Layer 5 of a small transformer language model trained on English Wikipedia (8 layers, counted from 0, width 128).
A neuron's activation on a vector x is GELU(weights . x), where the dot is the dot product.

Input weights of the MLP neurons that the questions are about. A number n stands for (n - 500) times 0.0016.
n23: 557 470 494 512 481 459 346 709 431 618 475 633 536 539 400 427 537 463 451 246 391 386 479 539 630 517 611 542 514 433 402 391 307 506 523 681 500 742 451 369 442 515 382 494 517 597 413 454 602 315 344 538 575 595 424 479 506 413 538 628 643 401 444 500 440 651 565 465 409 454 294 524 559 644 576 647 435 529 482 538 527 534 427 541 407 656 332 700 457 538 353 537 355 451 597 500 333 737 414 469 503 488 436 604 569 543 582 412 600 323 553 514 422 580 436 725 430 491 428 463 469 494 620 424 525 506 612 761
n36: 656 380 579 767 608 467 480 391 443 608 553 375 204 476 282 600 776 467 629 605 605 600 689 488 731 500 584 635 436 460 571 410 402 739 534 429 347 410 439 463 366 325 453 722 481 604 441 520 700 622 658 362 555 412 872 387 247 480 273 432 303 399 515 373 384 529 745 638 454 759 455 368 621 358 579 480 687 578 463 430 477 441 493 508 594 496 508 543 412 496 513 379 243 700 637 347 544 585 403 638 329 678 576 457 428 391 174 383 442 465 470 625 409 464 621 479 550 108 557 504 691 403 427 621 376 558 640 516
n86: 715 398 385 555 460 488 609 481 393 586 605 374 429 455 576 465 268 542 545 409 568 649 544 586 404 432 604 407 470 484 707 622 357 513 646 450 523 459 461 458 451 494 519 493 528 360 614 707 637 325 525 555 554 674 510 375 447 510 470 342 655 632 482 605 413 403 379 400 600 526 348 637 409 525 322 448 519 506 438 669 550 441 420 359 572 380 494 399 410 533 632 478 330 519 583 351 622 728 656 452 382 466 641 481 595 552 631 463 365 625 663 583 513 454 225 322 666 400 476 325 533 395 534 567 605 329 418 544
n114: 454 436 409 448 607 602 585 574 503 509 665 547 421 427 534 521 440 447 549 479 414 435 646 536 461 385 325 664 445 605 743 537 435 494 500 490 320 541 494 460 633 733 535 221 503 538 584 590 378 436 554 625 386 636 397 577 377 437 529 528 332 673 388 512 604 652 258 668 582 568 408 577 574 566 315 438 381 559 534 607 571 349 537 552 497 408 473 548 448 452 580 521 463 412 371 448 515 568 389 565 355 618 515 449 602 435 503 396 653 633 649 533 554 537 469 675 544 497 422 268 500 297 462 427 597 550 544 577
n145: 396 557 493 522 600 467 489 605 408 750 282 516 651 630 663 486 519 365 551 325 605 802 479 532 425 503 323 393 432 500 515 581 504 511 306 673 294 559 346 645 493 357 664 404 671 619 496 585 454 435 528 404 422 610 245 619 664 514 455 471 628 542 428 547 466 500 584 421 369 660 639 423 423 482 500 373 574 378 609 563 556 459 400 448 570 442 549 521 569 455 337 227 548 414 519 601 388 493 493 443 450 425 464 198 555 809 432 661 489 468 557 616 695 828 605 534 755 385 418 445 437 396 514 357 327 424 644 451
n245: 557 389 325 580 584 637 658 294 415 550 574 586 478 504 270 493 448 569 675 261 402 528 447 343 439 520 312 694 531 555 683 618 508 489 660 583 529 398 430 524 431 521 510 544 298 395 454 599 608 589 447 700 472 538 791 531 515 375 534 558 284 648 487 586 552 552 504 429 474 555 490 377 616 564 426 620 465 441 270 634 504 484 503 490 482 34 370 277 540 571 580 516 639 514 526 453 457 504 303 513 414 497 626 447 517 427 662 283 437 272 397 758 567 442 529 338 373 556 675 704 388 476 660 636 601 465 374 472
n255: 593 561 436 460 442 280 358 569 419 642 423 621 721 432 445 500 463 660 388 535 479 765 440 422 457 361 299 511 655 464 604 669 458 433 588 623 532 455 252 447 431 503 614 493 510 548 468 551 601 568 581 599 444 497 529 639 496 599 489 575 440 380 395 592 437 370 555 392 459 435 446 406 406 768 618 478 444 486 591 713 333 578 629 401 507 431 270 465 618 649 553 506 351 643 422 543 349 402 471 600 734 287 353 416 381 659 295 295 555 462 550 612 651 428 640 137 415 593 667 427 355 617 683 702 639 534 401 545
n286: 500 500 605 457 714 492 529 506 788 474 444 489 443 391 491 483 405 497 375 564 403 602 525 605 371 572 527 392 389 494 694 450 591 585 410 410 615 500 345 409 671 536 672 577 527 378 460 547 490 519 579 396 619 492 534 648 696 409 320 350 401 590 505 443 691 354 535 467 584 436 497 291 469 506 515 584 455 467 506 458 360 478 497 440 494 465 480 537 373 351 485 619 544 422 521 636 664 532 436 575 551 476 345 472 549 599 401 531 462 531 381 562 348 500 526 548 593 367 462 541 476 350 614 689 576 500 409 601
n324: 558 400 535 451 525 420 498 610 502 627 543 523 386 486 543 465 490 625 380 482 538 545 514 521 479 449 452 611 415 559 541 569 535 576 522 561 467 556 578 513 742 478 383 550 350 505 399 519 565 418 500 516 514 544 560 405 541 376 629 640 621 356 496 458 445 298 410 413 481 491 441 473 532 541 525 519 419 466 479 561 538 587 485 338 548 371 511 619 425 459 473 444 498 440 344 521 470 528 606 398 392 507 447 616 460 430 505 590 428 649 519 481 436 432 551 629 451 435 560 438 599 370 522 570 548 426 569 471
n352: 683 473 467 534 635 594 390 442 497 566 555 582 437 463 521 364 452 470 513 409 565 702 458 490 556 497 566 344 610 385 330 490 358 596 468 305 677 549 493 606 591 384 687 274 538 421 711 333 388 494 335 494 497 443 487 613 490 474 615 557 507 633 384 507 403 448 544 347 587 686 440 477 669 352 268 517 399 655 382 480 493 503 522 497 606 507 555 464 420 559 236 598 283 613 538 366 560 514 500 397 291 427 653 415 510 867 417 558 384 610 512 503 379 632 520 601 468 403 554 750 465 416 407 632 639 577 650 432
n366: 509 517 434 756 583 338 374 545 462 531 553 611 664 448 467 672 663 488 395 408 506 500 576 411 523 551 611 540 725 631 348 559 518 483 484 642 514 718 424 438 494 522 400 598 615 494 472 632 521 558 545 552 542 475 569 475 530 543 440 425 525 545 418 428 393 378 450 383 356 561 410 746 321 676 415 532 531 480 404 593 458 523 511 387 382 494 536 418 436 425 445 512 506 658 336 520 497 474 567 570 400 402 552 463 508 407 548 315 385 584 415 515 344 590 503 545 511 578 390 675 500 592 508 500 456 742 403 587
n370: 355 737 492 541 297 529 472 305 492 488 426 408 617 387 691 749 629 750 431 465 578 551 579 480 612 686 353 219 546 390 487 574 509 468 481 796 520 524 566 330 292 363 797 488 327 383 496 496 526 612 516 600 488 776 532 547 245 540 652 297 385 453 197 624 554 416 315 471 831 659 454 629 610 142 205 541 323 625 537 441 559 465 373 342 483 488 681 556 395 525 359 549 738 577 504 439 702 553 668 462 560 385 532 563 377 533 475 347 616 728 552 536 306 439 524 597 481 578 396 409 584 488 368 538 518 656 545 445
n441: 464 555 459 350 539 413 431 554 407 469 500 498 615 486 391 620 515 593 439 554 537 634 429 526 612 496 508 553 403 510 323 377 554 510 489 530 599 374 402 464 490 593 526 441 585 647 350 480 439 454 571 397 474 507 474 544 535 448 364 435 557 447 544 598 413 515 537 568 500 605 657 537 488 559 599 602 486 612 585 516 514 458 618 677 448 515 495 398 678 342 454 463 378 442 537 515 486 549 398 529 584 382 526 376 431 456 508 369 473 561 558 620 569 442 466 508 546 598 431 616 403 544 447 528 452 514 347 587
n478: 633 189 733 328 350 515 625 531 538 605 625 630 435 293 575 646 533 516 590 603 437 508 747 560 625 448 614 496 401 258 677 604 578 524 554 475 549 528 405 261 656 378 492 479 512 84 508 566 441 655 456 593 512 577 253 701 806 632 351 635 624 594 459 673 416 412 570 335 538 443 508 457 401 208 341 496 611 802 537 837 286 553 481 469 525 611 468 520 561 513 333 412 578 504 429 467 293 574 599 527 544 346 285 603 446 525 525 492 375 362 552 496 249 315 471 559 442 579 345 538 306 747 492 313 658 449 230 409

Each question shows a token from some text and the vector x that enters the MLP there. A number n stands for (n - 500) times 0.0089.

")": 418 494 475 445 440 667 516 394 608 615 560 315 483 586 450 518 494 533 520 645 301 462 454 573 577 375 427 524 619 535 527 514 473 460 392 495 503 670 431 646 595 391 411 362 635 588 615 590 408 292 379 460 438 352 631 454 494 541 548 535 572 409 653 435 574 418 575 594 478 371 462 390 374 519 612 563 378 528 471 357 577 677 641 296 482 519 553 477 522 551 546 871 578 496 551 514 434 436 578 440 547 574 557 428 640 288 545 548 392 528 606 533 501 480 338 475 421 611 468 510 488 450 454 487 389 472 457 657
Which neuron lights up most? n324

"s": 386 473 565 440 449 707 580 428 507 572 463 352 542 598 338 571 492 544 532 623 449 549 367 601 379 222 491 531 624 446 502 506 592 416 383 592 557 667 414 534 577 449 500 439 656 567 561 447 438 305 503 478 529 397 592 412 516 507 508 493 490 632 575 424 498 646 629 556 505 400 430 386 326 397 523 576 399 386 531 480 541 615 706 314 446 447 447 391 464 605 581 757 564 480 587 504 542 416 486 385 515 430 545 520 587 350 540 594 515 588 640 320 530 497 442 452 512 507 432 541 494 589 498 444 251 584 417 658
Which neuron lights up most? n286

"ly": 460 501 364 461 506 663 509 405 544 552 406 464 411 534 532 579 497 430 583 639 357 411 463 476 289 317 439 443 574 582 476 570 427 434 393 650 545 571 438 553 600 454 332 428 614 464 471 537 283 408 476 499 544 398 501 607 424 531 347 563 475 657 569 441 646 611 529 491 528 407 537 522 426 428 650 557 513 443 483 399 562 719 476 339 517 534 564 490 560 471 509 649 499 573 522 588 463 526 484 339 557 555 554 437 709 350 412 659 452 526 664 314 522 409 500 455 625 656 313 544 445 580 476 563 318 471 464 773
Which neuron lights up most? n286

" in": 436 524 430 449 328 803 612 463 502 532 488 440 408 586 450 594 438 578 444 531 424 445 484 519 488 508 442 417 668 514 331 494 458 528 394 522 533 584 495 592 587 491 358 348 549 520 522 474 493 393 501 572 480 380 583 449 537 500 525 528 628 519 533 335 607 686 454 519 435 359 441 368 483 484 692 572 315 561 445 425 515 717 505 286 577 491 532 528 480 371 583 677 557 575 477 549 482 543 442 523 633 577 506 408 475 507 411 639 458 568 483 474 598 536 411 356 532 581 452 514 469 555 372 444 372 659 433 659
Which neuron lights up most? n23

"98": 516 375 434 384 357 562 574 551 648 499 570 281 411 439 479 508 621 553 690 426 480 449 420 544 360 393 447 497 674 466 410 572 526 479 423 523 409 574 531 675 580 370 412 459 672 434 552 454 453 386 404 544 522 501 568 465 429 600 544 513 572 520 652 512 645 389 504 456 578 535 550 478 384 273 680 573 486 482 427 462 534 696 666 391 522 487 442 505 507 545 535 886 597 641 575 618 374 447 496 386 515 573 546 531 602 444 418 530 356 585 584 340 555 445 510 524 522 499 361 421 383 505 424 494 352 565 324 697
Which neuron lights up most? n478

"ed": 400 526 367 545 466 737 564 468 423 514 477 418 526 412 517 551 565 381 619 577 346 412 292 570 392 488 402 402 731 539 457 482 513 513 409 569 513 557 509 593 562 346 424 500 701 481 598 524 452 353 391 519 593 416 471 525 456 410 463 546 596 507 683 322 645 603 518 473 373 407 533 376 368 428 619 480 491 532 490 403 573 626 615 345 480 619 523 425 602 579 462 613 661 376 577 579 510 343 451 354 535 487 514 417 605 463 478 688 445 535 644 360 471 516 461 501 574 571 435 386 582 646 483 513 416 595 498 601
Which neuron fires most, and how strongly? n145, at about 1.7

"re": 477 571 351 365 220 575 449 467 483 612 497 545 460 530 403 559 515 431 518 636 429 639 348 579 530 497 531 386 519 630 423 520 509 474 415 495 447 630 342 568 467 469 425 428 657 575 667 492 342 423 409 706 461 450 591 446 413 647 455 569 471 416 575 448 654 441 550 489 506 533 412 302 385 568 647 658 440 517 423 432 584 629 630 415 667 542 460 351 509 608 502 659 510 567 545 485 467 393 346 479 497 484 558 391 655 426 491 561 390 556 527 505 624 419 430 394 532 588 471 500 529 705 522 464 376 608 405 599
Which neuron fires most, and how strongly? n255, at about 3.3

"it": 558 479 462 442 291 668 485 466 605 504 439 427 487 533 381 462 592 549 569 589 416 530 276 668 321 368 542 559 637 397 505 512 530 474 373 496 440 690 471 568 489 342 528 396 510 582 529 472 482 312 444 620 538 542 607 487 491 539 530 651 446 602 609 429 466 588 493 340 481 414 568 364 451 426 589 548 410 403 521 431 405 686 829 381 565 459 440 397 471 639 580 638 523 567 520 578 440 472 580 397 519 457 531 593 579 444 514 583 522 658 504 484 546 464 424 439 367 530 567 363 510 629 500 555 369 519 297 610
Which three neurons fire most, strongest first? n255, n245, n324

"emb": 570 508 320 533 437 508 567 560 492 478 472 416 459 639 482 562 480 504 731 576 508 397 232 643 483 336 488 427 639 482 381 546 594 449 383 569 367 612 253 625 542 390 575 473 686 476 514 458 482 327 546 530 594 508 526 464 390 640 608 456 455 531 611 335 566 489 420 610 410 446 601 396 419 453 671 506 459 395 511 414 486 590 671 480 666 472 555 469 453 523 418 647 533 417 508 584 498 547 564 457 628 436 536 531 528 360 558 570 327 428 442 363 658 437 520 498 446 626 424 473 417 718 443 570 491 577 453 524
Which three neurons fire most, strongest first? n255, n441, n145

"\"": 446 529 438 549 330 698 383 468 599 617 479 328 536 549 361 539 474 487 636 659 424 365 488 537 505 472 392 455 608 534 448 569 466 497 411 486 406 653 481 623 545 438 377 444 623 483 523 515 406 309 374 504 516 383 571 315 501 553 523 605 515 579 498 389 534 373 539 491 447 447 433 431 572 450 660 497 446 572 428 456 627 795 623 255 530 603 509 395 421 452 520 790 515 526 497 458 468 506 453 486 537 549 595 465 651 476 466 602 477 594 559 408 574 451 457 477 341 645 447 631 426 604 561 496 370 508 468 792
Which three neurons fire most, strongest first? n23, n366, n352

" ": 465 451 434 640 244 596 609 496 581 595 460 315 300 483 422 464 399 564 563 594 472 434 477 548 430 479 374 459 725 450 448 552 564 528 467 491 531 602 443 592 487 488 504 401 591 540 578 455 449 309 520 611 524 596 493 432 406 531 532 563 512 488 545 427 493 581 439 540 348 475 518 324 459 330 588 532 346 408 496 417 619 688 584 382 673 532 560 409 425 577 584 718 594 557 468 570 498 515 421 649 551 661 532 286 528 365 488 617 483 592 595 425 433 577 439 473 450 615 496 533 595 600 483 483 467 648 334 438
Which neuron lights up most? n370

"com": 481 508 381 437 356 588 645 470 635 489 510 291 373 515 432 593 383 403 607 648 499 426 383 518 427 448 501 424 581 458 402 559 581 468 442 627 409 470 511 621 553 495 314 518 534 504 574 558 466 440 530 679 603 608 464 466 434 565 617 552 589 535 590 471 475 499 483 559 409 475 430 341 386 340 666 567 444 399 458 314 552 624 585 480 657 493 551 305 413 580 563 553 562 436 435 496 468 592 592 411 452 719 555 511 625 375 471 657 387 588 413 420 518 648 349 431 470 546 528 548 526 651 550 503 379 498 316 723
Which neuron fires most, and how strongly? n86, at about 1.1

" w": 375 541 487 455 319 656 562 542 653 694 484 428 637 612 497 615 560 567 613 546 533 461 505 655 538 374 417 402 609 475 430 536 549 517 361 461 454 567 401 502 508 417 399 401 659 524 548 589 363 382 502 484 424 514 530 349 508 556 588 631 557 483 652 443 512 581 464 545 389 356 480 457 509 492 620 492 492 413 499 489 422 651 517 398 587 423 497 463 514 432 612 845 648 426 525 578 415 390 529 446 570 497 636 448 535 313 343 617 422 439 480 457 511 450 395 534 376 508 450 548 390 631 496 265 442 701 350 557
Which two neurons fire most, strongest first? n478, n366